Layer 7 of a small transformer language model trained on English Wikipedia (11 layers, counted from 0, width 128).
A neuron adds its activation times its output weights to the MLP's output. To switch it off is to set its activation to zero at one token and run the rest of the model.

Output weights of the MLP neurons that the questions are about. A number n stands for n times 0.0061.
n48: -1 -14 -55 -16 33 -1 -11 13 -14 -3 -8 -56 -4 21 -45 33 11 29 31 -9 -1 10 15 -9 -18 -31 -29 14 -2 -29 7 7 20 2 15 5 51 -26 -13 -23 36 -12 74 48 14 -26 35 -7 -4 13 -10 25 11 -5 -13 36 -13 42 20 25 -16 13 37 23 -41 3 -6 7 -24 -26 50 8 -23 -14 -37 43 -66 16 11 -36 15 -21 -13 33 41 18 -17 -34 20 -27 3 34 16 40 -23 27 12 -28 50 13 -8 14 -3 17 15 -7 9 16 25 8 0 16 37 -7 6 -17 43 53 -10 -22 3 24 -13 10 4 -15 28 7
n76: -42 -37 33 38 -44 15 15 -6 3 -3 -24 22 -39 9 10 35 -55 -19 -20 41 -14 15 -9 13 21 -24 -4 -4 -52 -39 11 -16 -7 25 -7 19 -33 20 17 27 -19 20 3 -71 -11 -60 4 -5 -25 10 42 -18 29 53 45 -18 -17 0 -5 -24 -39 50 19 17 35 -14 -27 -26 34 1 -62 26 -6 5 42 30 13 13 23 54 31 -10 -17 1 33 -25 -10 -74 28 20 -23 37 -9 29 -3 -12 -20 60 -3 -3 82 21 8 30 -41 -22 -42 -5 -24 4 52 29 20 -53 8 -12 -33 -25 -2 -17 -19 30 8 2 -12 65 10 0
n108: 17 -16 9 -26 3 1 -3 -38 -15 -14 -33 29 1 -16 35 15 34 18 18 -51 21 16 -14 31 8 22 0 -12 49 -32 14 -66 -34 39 -15 2 -59 13 30 3 6 46 3 28 23 -33 -35 -30 -1 -1 -33 -37 13 -37 -25 -45 47 23 27 -20 8 2 -51 58 -3 39 14 19 6 15 -5 47 -15 -6 -32 20 -5 39 32 -5 68 -2 20 -5 22 20 13 1 15 -47 18 -65 -4 -34 -9 22 -15 45 0 16 9 -9 -13 20 20 -13 4 32 -2 -3 -7 -19 -13 -23 45 -33 -33 -34 -10 12 -11 8 18 22 20 -14 38 -3
n296: -37 16 38 -9 49 -27 5 -3 21 -32 -11 -5 4 -18 -10 -8 25 33 -12 -7 15 7 6 17 8 -23 7 1 4 3 2 -12 20 -45 -8 21 -11 9 21 9 -6 27 -47 12 17 -54 11 -18 32 40 -13 16 0 -22 -8 -4 2 12 -28 15 -14 -1 -29 41 -13 33 -3 30 -26 -17 11 5 -11 13 -17 -35 15 -55 27 25 3 6 8 43 16 17 -10 -18 -1 -13 29 -82 45 9 -19 10 53 9 52 3 -17 30 -10 -24 -10 42 30 -16 -13 -30 -6 13 -29 54 8 16 -25 -10 21 -33 7 1 -14 -3 -52 3 10 5
n299: 38 -18 0 -9 -10 30 28 -4 -12 -19 70 -47 -10 19 -15 8 15 -31 -44 -13 -13 -69 -39 18 38 42 -29 18 -19 0 -20 32 -53 6 51 -14 -11 -12 -24 22 -7 -3 41 -35 39 -5 6 -41 -23 26 6 -9 39 41 -3 46 26 17 -2 4 9 -25 -49 -40 16 -27 10 -18 25 -42 -70 -8 -2 -35 27 -14 17 49 61 7 23 -56 -35 -18 5 30 7 -2 -26 -10 49 -9 -3 -24 2 -17 -8 -7 -32 -39 52 -51 -18 -11 49 15 -50 -26 35 8 24 -46 43 25 23 -40 -9 17 28 9 -20 -20 -9 -22 16 7 6 -1
n419: 35 13 -1 7 -13 37 -4 4 0 -5 32 26 11 5 -18 12 54 7 32 -3 -15 -8 17 -2 19 -4 -41 -15 -12 -18 11 18 4 33 4 -21 -36 12 -21 -1 -12 15 7 -19 0 11 -9 -13 35 30 20 -27 -25 -14 -27 28 -36 4 -5 27 12 31 23 46 31 -13 42 -8 1 36 -4 -8 6 3 11 -9 1 23 70 2 -22 23 -42 -29 -7 8 1 -13 15 -33 34 -12 -34 -25 -36 3 3 17 -20 -54 -8 13 -30 -4 -12 9 -8 31 1 -18 9 -10 10 3 1 -13 8 -17 7 -19 32 20 0 -1 -20 -16 -22 -4
n455: 18 -10 -32 15 -20 45 0 -6 33 43 1 -3 -22 28 -32 34 -1 71 -18 2 -49 -41 -12 5 -6 -42 12 12 16 71 33 -35 42 -27 47 -1 45 58 -39 0 -11 23 18 -31 17 -9 24 26 -30 -16 15 -35 -10 32 -32 -21 -19 -5 21 5 42 -6 -9 54 5 23 9 -42 -4 25 8 -1 20 4 6 2 -5 -24 12 43 24 7 -21 49 3 -12 -21 12 -15 -44 -25 -1 -29 -12 -38 17 7 9 -2 2 -17 -2 -35 -6 37 0 -6 -16 9 -8 -8 -3 -16 -6 -5 23 7 -8 -26 -21 -29 55 -5 -8 26 -24 2 -23
n564: 62 48 17 -1 -15 9 6 6 15 9 -18 -35 -29 -38 15 -32 -8 25 25 6 15 -50 -48 10 -25 -11 3 -13 -24 34 -13 -19 17 -37 -13 3 15 3 19 -11 11 20 -23 4 -6 -8 -23 16 33 -38 9 -36 18 -9 -27 -22 -16 23 13 -5 57 3 20 -38 -59 -21 17 21 34 -11 -41 31 -75 45 12 -23 21 4 41 11 35 -21 25 1 10 -25 6 -8 20 -33 -23 -25 -11 -28 6 -75 -6 1 17 -3 -27 -8 -32 -1 -5 -25 -22 11 12 -46 83 -34 -3 40 12 19 -11 -18 19 20 38 1 37 37 47 -35 -37 5
n626: 17 10 -61 82 0 18 32 -7 -31 -51 16 -21 -19 7 9 13 -20 -18 4 -6 10 61 -7 2 -68 23 32 41 2 -14 -73 25 15 -18 -37 14 -28 -41 20 25 23 -26 27 26 3 -18 -36 -23 -51 7 22 -4 16 -72 -56 15 8 -17 30 27 31 -5 -23 -12 -12 26 88 0 24 -13 4 -26 18 -8 3 9 -28 -7 -37 -16 -13 -50 -40 -13 3 30 -66 36 -66 -58 38 -10 6 -12 4 -38 -43 -6 -10 -33 22 5 -16 22 16 20 23 5 1 -19 12 48 -2 -28 1 61 4 -14 49 9 4 -47 7 -1 19 55 27 -55
n752: -4 -4 23 -47 -37 6 30 46 -46 -5 -38 24 -5 -43 0 46 -39 0 51 15 -25 33 -44 -30 -24 28 -17 -46 23 58 -8 46 -1 -29 17 0 -27 -23 31 -13 -42 60 -33 86 -28 -4 11 35 -53 34 58 8 -40 -38 -16 -35 -36 13 31 -11 -19 -19 23 -2 14 9 18 0 28 -9 -11 -17 -33 15 -5 -19 34 -35 50 -10 -7 51 47 19 16 -23 23 22 6 0 57 18 -10 -12 -30 -13 50 -42 -30 15 8 -32 -14 -10 -21 26 -64 -46 24 7 -22 46 46 -17 18 1 17 8 21 4 31 -3 -16 -26 11 32 14 15
n779: -27 26 -61 -31 18 -13 -29 -27 47 -28 -4 -2 57 52 -8 0 2 -24 -19 31 23 13 -42 -16 -24 64 -16 -28 -35 1 10 8 26 -3 7 -39 6 -18 -5 60 -36 13 70 -31 -8 15 -29 -4 9 -7 -49 0 -3 -18 23 -38 71 -2 4 29 -16 -45 2 -3 -3 37 20 15 85 -42 -34 29 -2 5 -11 -24 10 27 0 4 9 -27 19 -69 -10 -21 -6 13 10 -5 12 -8 11 21 22 -41 15 -39 10 40 -25 6 45 -13 29 -37 -29 4 29 -3 27 -15 -18 7 -59 -20 -7 3 9 -2 -14 -15 16 3 49 -44 -21 13
n787: 21 20 26 -13 21 -15 -27 42 -41 -33 3 -44 -23 -11 -25 -39 -63 34 -34 -7 -2 11 27 21 2 14 -28 -14 20 20 7 -3 54 25 -19 48 -23 -34 1 -5 1 -51 7 -21 -33 57 -20 49 -6 27 66 -25 6 12 39 2 42 1 56 57 -62 -9 13 -17 -3 22 11 -3 28 5 40 31 44 -13 -51 -20 50 38 46 -6 -61 -50 -41 -5 -4 21 47 8 -17 -58 17 19 -19 -8 -3 -12 -28 36 13 55 -4 -49 21 32 -6 -30 -26 -33 -20 -37 -10 7 -44 -64 13 3 33 -55 5 -14 -48 25 24 23 -15 43 -18 -27
n802: -52 -26 -28 -10 -43 -30 16 -8 -6 9 -38 -5 15 40 2 7 17 1 60 -31 -33 -64 41 0 -14 -12 -10 0 5 -29 -19 37 -1 -13 -59 12 -12 44 -34 -33 -43 6 -15 28 34 -54 -13 47 21 -3 -58 22 33 38 20 17 -7 9 2 -25 -71 -1 -1 2 -9 -6 31 77 -21 -20 5 -1 2 32 -7 45 -36 23 -31 5 46 -7 -46 10 39 -23 33 38 46 -4 -5 8 18 8 -7 -11 6 -5 7 18 27 -33 39 -16 24 -10 -13 31 14 -44 1 38 8 35 24 -5 45 -40 -6 -1 -34 8 -32 6 -38 -11 3 -3
n924: 1 -17 -1 -34 40 26 -22 -45 24 8 24 22 11 -45 -32 -18 -12 29 11 -13 13 -7 -35 35 4 -4 -3 22 -43 3 -29 -70 -94 -38 -3 -38 -2 14 -45 -20 -9 14 -46 4 27 31 -8 -16 21 -27 29 -34 -5 -40 -2 11 31 30 -30 17 57 11 63 -12 24 40 11 -29 -50 -16 -24 7 24 36 34 -48 58 5 64 -11 -29 -57 14 45 -12 -16 0 10 3 23 -27 38 -36 57 -4 77 57 25 -30 20 37 -23 1 -34 -14 48 0 15 -73 33 -47 30 9 -7 -79 43 -20 -7 -11 -43 -26 -9 9 -26 68 -35 -52 63
n928: 61 7 13 3 19 8 6 14 -28 20 -34 13 -54 -6 -11 -12 -35 -34 -26 -28 -19 6 -17 16 20 13 2 22 11 36 -37 -16 -21 21 -27 13 -3 -58 25 -6 -30 -9 19 17 -2 -25 -16 19 -12 10 23 46 24 -32 0 -17 -5 -21 1 2 -17 26 17 16 27 -1 42 30 -16 14 -9 7 -5 -44 -12 -30 -38 -28 6 -13 -7 -14 -19 -19 9 -51 -23 -19 5 -18 12 -42 14 -4 -49 28 9 26 16 12 34 13 -7 -35 0 -7 -8 24 -3 -23 5 -29 18 -21 33 -17 35 32 1 9 38 -23 33 -23 29 -25 3 -21
n936: 16 20 -31 -3 26 5 27 -23 65 -46 20 -8 -74 -17 -30 17 -10 -64 14 18 17 5 -22 24 -27 -23 39 -18 37 24 17 34 -52 -1 -12 -23 19 -13 27 -28 55 32 -6 34 -12 6 -39 10 14 -10 -61 38 36 60 -24 22 64 -18 -23 -34 -3 17 5 -6 49 6 -15 -18 1 -19 -12 14 -2 -16 66 42 33 25 -18 -4 -4 -60 24 -32 -35 8 -23 -46 74 -25 34 57 -22 -57 1 -18 -7 -20 25 18 41 44 43 -26 0 -39 36 13 -40 6 17 -9 13 -14 -4 12 -22 22 17 -24 35 -32 9 -7 -15 0 -43 42

Each question names a token from some text and the token that comes next. It shows the activations a of the neurons there, in the order above. A number n stands for n times 0.033.

Then comes g, the gradient of the next token's log-probability with respect to the MLP's output, scaled to length 1. A neuron's effect is roughly proportional to its activation times (output weights . g). A number n stands for n times 0.0038.

" aud", then "io"
a: -2 0 16 -4 -1 -5 0 0 -5 23 0 7 -3 0 -3 -2
g: 17 38 26 -4 -17 -37 -22 11 -41 -13 -27 -3 5 -4 0 -29 -31 51 -17 31 19 -16 -40 37 4 -13 -6 -29 -16 10 -22 -47 -16 7 15 -8 7 5 -20 23 22 19 -31 -13 42 18 19 -21 -54 -4 20 31 -3 -28 -8 -25 -8 5 26 -5 -9 -4 -8 31 -22 -23 8 -3 16 -12 -34 -40 -3 24 -26 31 32 -26 -7 24 45 4 16 4 -5 34 -48 -16 45 6 16 13 6 13 -4 31 -3 36 31 39 5 -3 -42 -18 -1 3 10 -1 16 -48 7 -17 27 -16 -22 3 -12 -18 5 24 15 -2 34 -11 3 -30 45 1
Which two neurons, each switched off alone, lower its probability most, in order? n108, n752

",", then " back"
a: 0 -4 0 -5 -1 95 0 -1 0 -4 0 -1 -1 0 -1 -1
g: -29 -10 30 -29 30 -25 -22 -9 -2 -13 -46 -51 8 33 47 -21 18 20 25 39 -19 5 19 22 18 21 -51 -29 -10 -25 -14 -5 18 -7 -56 13 13 -25 5 24 14 8 4 -28 -28 11 -12 17 21 -16 46 -8 5 0 17 9 20 12 -3 -5 0 30 27 21 24 -28 20 9 15 -18 20 -17 30 36 34 12 -36 0 13 -44 -17 -19 -23 -11 -11 20 -5 39 -21 -1 -19 -6 39 -5 -11 6 -20 27 38 -23 -8 2 -38 -38 0 1 -4 16 46 13 3 -25 -24 1 28 9 -12 -22 -15 -33 4 42 8 9 4 -14 -39 -31
Which neuron, switched off, lowers the next token's probability most? n419

" each", then " ar"
a: -3 0 -5 -5 -1 -5 -4 0 -1 -4 -1 70 5 0 -4 -2
g: 2 41 -32 -18 14 29 10 6 10 -17 -7 2 -24 -1 -22 -43 -4 14 -9 -2 -17 -9 17 13 -21 -3 2 -41 -60 -36 -28 11 -13 0 30 50 -1 -13 1 -22 45 17 28 -5 -10 27 35 1 16 8 12 -4 1 -18 -48 20 30 25 13 -1 -3 42 2 -33 -12 4 37 23 23 -14 9 5 -20 -7 -12 16 -12 -2 -10 31 -27 -29 -7 -28 -25 44 10 7 -24 -30 -21 20 50 -31 5 5 28 -17 12 7 -2 -22 39 0 -22 -21 -19 2 15 51 -4 -21 -4 -16 26 -25 -24 2 -15 -25 -32 38 -21 -12 20 37 56 -18
Which neuron, switched off, lowers the next token's probability most? n787

" The", then " rul"
a: -4 0 0 -3 0 -5 5 -3 0 -1 22 0 -2 0 -2 -1
g: 14 32 -2 -47 -8 -12 8 8 25 -5 -12 -51 11 -26 -10 -2 2 12 -4 -1 28 29 -33 -27 2 16 -22 -15 47 13 0 25 19 28 27 11 -15 23 -13 34 3 -9 28 0 31 49 -7 15 -23 -18 -16 23 -8 8 -47 19 2 -2 -9 -1 -4 -7 35 10 -30 42 -10 -16 -20 11 -18 -3 -4 -16 -48 7 21 -6 13 -10 4 -7 22 13 -60 -23 27 -27 -10 -83 45 2 4 45 -12 16 22 22 -5 -4 -17 -25 -6 -5 -15 -7 1 -10 1 19 2 11 3 -48 -43 -1 11 -16 -40 28 -24 6 -14 10 0 46 40 4
Which neuron, switched off, lowers the next token's probability most? n779

"ered", then " to"
a: 0 0 -1 31 25 6 -4 -1 0 0 -2 0 -1 -3 -4 -1
g: -16 -16 29 3 -3 29 -15 33 -26 4 -28 8 15 9 14 3 9 22 0 9 8 -3 21 19 42 2 -6 -6 -5 -9 28 14 -7 22 -85 22 20 0 41 -36 -44 -21 23 0 4 17 -6 -12 -19 -12 24 -7 15 12 -22 5 -17 -16 16 -5 -37 11 18 24 5 40 0 5 -10 -18 12 -40 -37 14 10 -10 -21 -47 -3 -50 -40 2 41 4 3 14 8 -11 -15 14 -17 -8 -2 12 -7 -10 36 27 1 14 -40 25 7 46 -24 -6 39 3 28 -52 -20 30 -10 0 15 3 42 -45 -15 -57 -5 24 -7 8 15 -37 -13 18
Which neuron, switched off, raises the next token's probability most? n299

" years", then " later"
a: -5 50 -5 -2 -1 0 -4 0 -3 0 -5 -3 -5 -4 0 0
g: 13 -4 17 10 12 1 20 4 -51 -24 -48 -59 -1 6 41 -3 -4 -5 -19 -35 18 5 21 -1 19 13 3 14 -6 40 24 37 11 -14 16 -27 14 19 46 -39 20 12 -8 -39 16 -27 30 33 -15 24 -34 -14 8 -41 18 -50 -10 -2 -4 -21 7 36 7 31 30 -14 -62 -12 -3 9 17 -24 35 -19 -6 -4 -1 -2 28 -26 -6 0 -28 12 6 25 -4 -5 17 48 -13 -8 -35 20 11 -11 20 1 11 12 -8 25 56 -5 -19 -36 1 -7 10 -35 -9 18 -28 -7 11 46 7 -16 8 -7 -10 -13 -10 -36 -16 32 -11 -15
Which neuron, switched off, lowers the next token's probability most? n76

" sit", then " mot"
a: -5 0 -4 -2 -2 -5 0 -1 0 -4 -1 -1 -1 -3 10 7
g: -46 11 -37 20 -29 30 -15 -6 83 -24 -41 10 -4 -25 -8 -14 3 35 19 16 8 3 41 4 -6 -24 0 3 2 -26 14 -7 -18 17 11 3 34 -28 3 62 9 17 16 3 13 22 5 -21 -49 21 -10 18 -34 -9 -18 22 -30 24 9 17 -15 34 18 -21 -24 15 29 21 -41 -29 -13 1 18 -30 -12 -15 -15 14 -7 -7 3 -61 10 18 4 2 -2 -45 15 -53 23 22 -8 0 6 12 -17 -1 -16 51 -5 -8 8 -34 5 3 17 -10 -11 47 12 -40 -1 -5 43 6 -12 5 -2 -19 0 6 -20 25 -5 6 14 -8
Which neuron, switched off, lowers the next token's probability most? n936

" is", then "ol"
a: 0 0 -3 61 -1 -2 -2 0 0 -3 0 -4 27 0 -2 0
g: -8 24 -15 -1 -13 -10 -35 -11 26 -45 3 7 -7 0 -27 -1 -28 58 -6 28 19 -9 29 -1 -21 -45 21 3 1 17 -44 -28 20 -13 30 -14 -24 26 -24 -13 51 9 -17 -59 7 5 -17 15 -12 -29 27 -7 -11 3 13 -43 52 16 -30 -1 9 31 11 10 -18 -15 -12 -19 31 -15 -9 -20 -9 26 -10 34 13 -12 29 -3 -7 18 -23 -15 34 13 -6 42 -7 -13 8 -14 34 24 27 43 27 18 12 -7 -21 -1 41 -53 -42 15 22 5 -13 -44 -3 -5 2 0 -57 4 0 -5 -1 -17 24 13 -6 14 8 -9 6 22
Which neuron, switched off, lowers the next token's probability most? n296

" t", then "one"
a: -1 0 -4 -3 0 -2 -5 -1 -4 -2 -1 6 -1 0 0 0
g: 33 17 -12 -8 -6 -18 13 -18 -14 2 -29 51 -53 1 -35 -36 43 -1 17 -5 16 -8 -12 16 -15 -17 -5 34 -31 25 -19 -43 -31 18 1 18 47 5 -14 -63 39 15 -22 38 -28 1 33 -1 27 16 -7 17 -28 15 -56 9 11 28 40 18 -22 -14 12 5 0 38 24 -27 -1 26 5 -19 1 -27 -14 -5 -23 7 -8 1 29 -3 -7 39 -19 -12 -16 -10 -5 14 -13 -1 -19 -25 -14 12 -8 -9 15 -13 36 5 -14 16 8 7 -2 -47 31 5 -1 9 1 27 -23 27 -21 15 9 -5 57 -32 -47 -24 16 1 14 8
Which neuron, switched off, raises the next token's probability most? n787

"ors", then " T"
a: 0 -5 -1 -4 -5 8 0 -4 0 -5 -3 -5 0 0 -5 0
g: 24 2 -22 57 10 -3 16 -27 -12 17 15 -29 13 -18 -11 -3 9 -14 -24 36 -6 -52 -14 -4 15 -42 36 0 10 16 63 1 22 -33 11 13 21 -38 -44 11 9 -16 -6 -40 6 7 -22 -21 8 20 -17 -26 18 -10 25 13 1 10 -9 1 -7 -4 7 -13 -26 -13 15 -4 -11 35 52 12 -38 4 1 -2 -8 34 -2 -2 -34 31 -4 -30 -35 61 -69 18 -17 -4 8 1 -15 -25 -9 -18 -39 2 -10 6 41 20 1 17 -3 7 21 15 -7 -28 -11 23 3 -7 -42 23 -31 -8 2 -11 49 -5 20 32 13 29 10 9
Which neuron, switched off, lowers the next token's probability most? n752

" S", then "u"
a: 0 0 -1 -3 0 -3 -5 0 43 0 -2 -5 0 0 -1 0
g: 19 -10 2 -5 -19 -9 -19 -34 1 -14 23 12 19 8 -16 28 5 -4 21 7 15 8 -54 -40 -25 32 3 1 10 -7 -6 27 -46 4 -25 -28 27 -30 10 -38 -57 14 9 6 22 16 -23 -4 -4 43 5 -3 1 14 10 -45 7 -50 39 -5 -39 -21 -7 47 -39 27 26 -22 -6 -20 7 14 34 -29 20 30 25 45 4 7 36 0 22 3 -8 28 0 -21 9 13 32 -38 -16 -2 15 16 -18 -24 -5 -10 8 0 -30 6 -22 12 14 21 -36 -33 -9 40 0 1 48 0 7 0 -19 58 -6 -2 21 -25 -1 -36 2 -3
Which neuron, switched off, lowers the next token's probability most? n626

",", then " \""
a: 0 -5 -5 28 -5 17 -1 -4 -3 0 -4 3 -3 0 0 0
g: -7 -20 2 -9 49 22 2 -26 16 12 -21 3 14 15 28 -29 36 -10 21 -27 -33 13 -10 -21 -4 5 23 -2 4 7 -32 -33 33 10 -9 16 -37 38 -46 -11 18 5 25 36 -29 -23 -4 -1 12 -7 26 -5 -4 31 -30 3 11 35 1 -4 -29 45 5 27 5 -12 -6 -9 -15 5 16 4 -31 -1 -9 26 -11 -12 -3 -30 -32 29 12 -30 -20 3 -33 33 -32 8 30 -54 -8 -14 -18 17 -18 2 30 18 -36 49 -16 19 -28 25 5 -36 38 4 -10 22 -9 6 6 32 15 -30 26 -67 44 -7 0 -9 9 -18 23 -28
Which neuron, switched off, lowers the next token's probability most? n296

" took", then " a"
a: -4 -1 -5 2 16 -2 -4 0 0 -4 0 0 -5 -2 -5 -5
g: -11 -11 -22 -7 3 23 15 -6 44 0 6 21 4 -18 -13 37 25 12 -11 1 -28 -52 -9 -38 33 -17 -15 -42 2 -3 -15 -35 -29 -39 73 -45 -11 42 -37 47 -25 24 25 29 18 63 15 -1 9 13 -3 7 3 -29 -37 13 20 -3 -7 2 -25 8 10 35 -18 -13 -13 -52 8 12 -8 5 -19 -15 26 3 31 11 14 14 25 -7 16 -17 27 8 -2 -1 -2 -16 22 -8 -16 -17 -59 28 -5 -7 4 22 -42 7 -10 -16 -4 0 -38 3 12 -2 1 10 -15 -11 17 4 2 24 1 10 -4 -40 24 16 13 16 -31 36
Which neuron, switched off, lowers the next token's probability most? n299

" an", then " element"
a: 0 -4 -5 27 0 -4 21 -2 0 0 0 -1 -5 -5 12 -1
g: -5 -25 -2 21 -18 3 -4 -21 4 -43 -56 -29 6 -2 -47 16 -12 19 -2 -17 9 -13 5 11 10 -16 -3 -4 8 0 15 5 31 11 17 46 -3 53 17 33 8 -36 -19 6 1 -2 -3 -30 -24 -20 15 22 20 -2 8 -7 7 14 -13 -22 56 7 -7 -7 -12 20 -8 -34 -2 -22 -69 1 -23 42 -51 -10 -1 31 -37 13 12 -4 -2 53 -19 10 13 51 -4 -45 -17 41 -4 16 14 -11 14 8 2 19 8 27 -63 -11 36 11 20 -24 -8 -7 -9 36 -13 -23 14 33 -10 -18 14 12 5 -7 9 -25 1 -28 20 32
Which neuron, switched off, raises the next token's probability most? n928

" because", then " of"
a: -5 -2 -3 -4 20 0 -3 -2 0 0 -5 -5 25 0 -4 -4
g: -7 -2 54 -14 -20 4 21 11 24 -42 3 -12 -11 17 8 9 13 5 13 5 -3 37 0 15 -37 22 -32 -28 1 6 -4 -8 -5 37 -47 9 12 37 12 23 -26 -8 -4 -33 27 -1 48 -23 -23 -3 -41 17 4 -16 -20 -22 -19 -25 -16 0 15 -17 -27 7 4 6 -2 51 -16 7 -46 12 -40 5 -12 27 5 26 -16 26 39 -34 15 9 -14 -14 4 3 -12 -6 -25 16 -39 -31 54 -21 36 43 -23 -43 68 -12 -10 -9 -6 37 4 -2 0 -20 42 -16 -8 4 39 -9 48 -12 -19 -7 -11 1 -3 -6 4 -10 5 -4
Which neuron, switched off, lowers the next token's probability most? n802

" f", then "als"
a: -5 0 -4 -2 -4 -4 -2 26 0 -2 -3 0 -2 -3 -2 0
g: -19 -13 17 11 9 18 -3 37 23 -36 18 -17 13 4 -20 -41 8 17 -3 -2 1 38 -23 3 21 -26 11 -6 17 -5 -23 -7 -14 8 22 -47 -34 -61 -33 -26 25 30 -1 29 -51 -10 -19 9 -7 3 -23 -21 -5 3 -43 -27 10 -5 -8 32 -10 33 16 -33 -26 -16 5 13 -15 19 24 -20 23 8 31 14 19 26 -31 -15 17 46 -6 -10 -29 18 -1 16 5 -33 16 -3 -3 -21 45 16 -41 59 -14 -16 2 -25 33 26 18 59 -1 14 9 0 -20 24 -21 19 -43 13 -10 16 40 -33 -3 9 4 11 -2 -2 8 -32
Which neuron, switched off, raises the next token's probability most? n564

" of", then " others"
a: 0 -1 -5 -5 -5 -4 0 -2 -2 -4 0 -4 -2 0 46 -4
g: 21 15 8 -2 10 54 29 21 -34 -10 -20 3 -10 2 -25 26 -17 -45 -22 -22 15 9 3 10 51 -2 1 22 7 45 11 -23 38 -11 12 -7 -9 -8 34 20 -14 23 21 -39 6 -21 -55 -25 -10 12 -17 -9 0 -15 21 -14 -31 -29 2 -5 9 -12 1 12 20 -36 5 13 40 -1 -23 2 -1 5 -13 -49 -19 13 44 -18 3 -4 -6 15 -16 13 -16 -44 26 -1 -9 7 12 31 8 -40 -5 -2 2 31 18 3 -66 64 8 -11 12 31 -8 -24 -15 -7 21 40 -38 -6 -5 -8 46 5 -15 -13 -19 3 -31 -1 -23 41
Which neuron, switched off, lowers the next token's probability most? n928

" about", then " her"
a: -5 0 -5 -5 25 -4 -1 -1 0 -1 -3 -1 30 0 -5 -1
g: -42 11 -10 -10 -9 0 12 40 1 27 21 3 47 -31 -20 22 -39 -34 18 11 27 4 61 26 -4 23 22 12 -13 -17 -27 19 21 16 -11 41 1 -6 -32 -23 -10 18 -39 -35 11 1 -54 43 -43 -14 7 50 34 -38 22 10 -3 -34 -6 -18 17 9 12 -11 0 -7 -7 26 23 -7 10 -4 18 -21 30 -14 2 -28 -3 -49 10 -12 3 -18 80 -21 -15 7 -8 0 -2 9 2 -1 -16 -11 26 -13 -1 18 -7 -10 -2 -29 16 42 -31 37 15 -23 20 19 -21 -24 2 1 15 -3 -23 -4 -12 -17 1 -10 -23 14 -35 -4
Which neuron, switched off, lowers the next token's probability most? n802

"rest", then ","
a: 0 0 -5 9 0 -1 0 80 0 32 -1 3 -3 -4 -5 0
g: 23 -23 -29 25 -38 6 39 24 -13 14 -22 3 -38 -21 29 18 2 -5 16 -18 -39 -26 -20 -2 -5 27 1 32 -6 -21 -36 19 22 -6 -12 -14 -7 -1 42 1 -45 39 0 1 2 -23 24 -1 3 -6 25 -7 40 -5 -13 4 15 27 39 -9 32 -47 21 -27 -14 -22 -25 12 7 7 -24 -13 -46 17 47 -20 50 53 11 13 43 12 8 13 -36 -16 -28 -3 24 -20 20 9 -21 18 -27 -10 23 23 -32 21 9 -21 9 -5 -17 0 -33 -30 -18 19 -62 -33 -4 -22 -23 30 4 -3 -5 15 12 -8 18 16 20 3 5 17
Which neuron, switched off, lowers the next token's probability most? n564

"als", then "ely"
a: 4 -4 0 43 -5 17 -5 0 -2 8 0 -5 -5 -4 9 0
g: 54 -41 27 23 16 6 6 -7 -2 14 -6 12 26 -11 -3 -29 -17 -8 -3 -23 -37 24 -18 14 17 16 14 13 27 8 -34 45 12 0 4 19 -8 11 -17 -18 15 -17 -14 3 -1 -3 -15 57 58 3 15 -12 4 8 -16 -2 -10 -37 13 -13 -14 35 -16 19 -28 26 -15 -21 -1 51 8 -72 -21 -14 -27 -19 -17 -19 19 -20 -22 38 1 28 -1 46 -3 -43 -18 12 -52 -7 1 16 29 -34 17 -7 -13 -13 -3 12 42 14 -29 -32 -28 -7 39 -37 0 -12 -34 20 -8 5 8 -17 -7 -28 11 -4 10 5 20 33 28 12
Which neuron, switched off, lowers the next token's probability most? n296

" of", then " S"
a: -1 -3 2 -4 46 -5 -5 -1 -4 -1 -4 -1 -1 0 -3 0
g: 35 -28 -34 30 9 23 54 -33 -63 -28 -11 -16 0 -10 8 -29 22 -2 -17 -8 32 -3 -21 3 2 -2 32 6 48 20 22 12 14 -8 12 -5 -11 -20 -28 0 20 16 15 -17 19 -22 -35 -17 6 41 -12 -10 20 4 5 -4 -1 33 -17 2 -13 6 5 -22 -11 -21 3 22 -8 0 9 -1 -18 -10 6 29 4 11 -8 -1 6 0 30 0 -43 -11 -89 28 -26 -46 19 -39 -12 -23 2 -17 -30 -13 -30 -28 40 6 -35 51 3 21 16 -15 27 -17 14 7 21 20 -10 31 -18 10 9 12 43 -12 -25 18 31 25 24 -9
Which neuron, switched off, lowers the next token's probability most? n299

"ely", then " five"
a: 0 -4 0 -3 -3 9 0 0 0 0 -1 0 -4 25 -2 0
g: 8 -11 -16 0 -3 31 1 -24 48 -28 12 -12 8 -3 29 22 13 35 -23 21 6 -25 6 33 17 1 -9 -12 45 -51 16 41 0 -10 26 -3 47 33 -23 10 -46 -34 12 -8 -46 19 10 -25 46 -34 14 4 -28 -1 -9 10 -11 36 -22 19 -58 8 2 -4 -13 -23 28 -30 -2 -16 9 -6 9 -17 19 -3 10 63 3 23 -2 -21 24 23 -21 -1 23 -3 12 -3 -9 -21 -22 -35 -22 29 -41 -6 -16 13 -17 -40 21 -3 32 21 -3 22 17 40 3 -46 -23 -47 -5 -7 -11 -9 -7 5 7 -10 18 -1 24 -7 -22 -17
Which neuron, switched off, lowers the next token's probability most? n924

" race", then " law"
a: 0 0 30 -5 0 7 -5 0 -4 27 -3 -5 -3 0 -3 0
g: 30 -19 -15 16 -17 -43 17 10 39 -30 17 -18 20 0 10 9 -25 4 9 1 48 2 64 -64 36 -68 29 -19 27 -59 14 -20 14 5 3 -21 -14 1 5 12 27 -42 -14 -9 -15 32 -7 2 -4 0 -26 -3 33 9 32 36 18 -24 -12 -17 49 -9 9 16 -20 20 17 -5 -13 3 20 2 9 -15 -38 30 17 -3 -10 24 22 -21 12 -30 -7 -1 1 -1 18 -50 -8 6 -18 -20 1 -15 20 20 20 32 -3 6 -13 -16 -17 -41 -6 2 27 2 -12 43 36 -7 -20 -23 -16 -4 -16 -40 -6 19 21 1 -3 -3 2 -26
Which neuron, switched off, lowers the next token's probability most? n108

"ch", then "'s"
a: -1 0 -5 -2 -2 -3 -2 -2 0 -2 0 0 -2 0 -2 20
g: 23 10 -14 -2 14 4 7 41 13 5 -41 1 6 -24 26 7 8 4 46 7 18 -5 -45 22 12 3 -21 -5 16 -29 -61 32 1 14 26 -16 0 -36 -40 43 -5 -15 26 22 7 -9 0 -44 -16 12 48 -10 -10 -22 -20 -9 -29 2 23 -14 -2 -12 -5 2 -38 21 6 -53 17 18 28 -9 3 -31 -7 -36 -1 -36 -17 23 66 -10 0 7 15 15 -21 17 23 -15 -16 22 -37 -30 2 -41 25 20 23 38 -21 -9 -30 2 35 20 -10 -8 24 25 -11 -24 -2 -24 8 -34 47 19 -23 2 -2 -7 27 -8 -7 26 16 -17
Which neuron, switched off, raises the next token's probability most? n936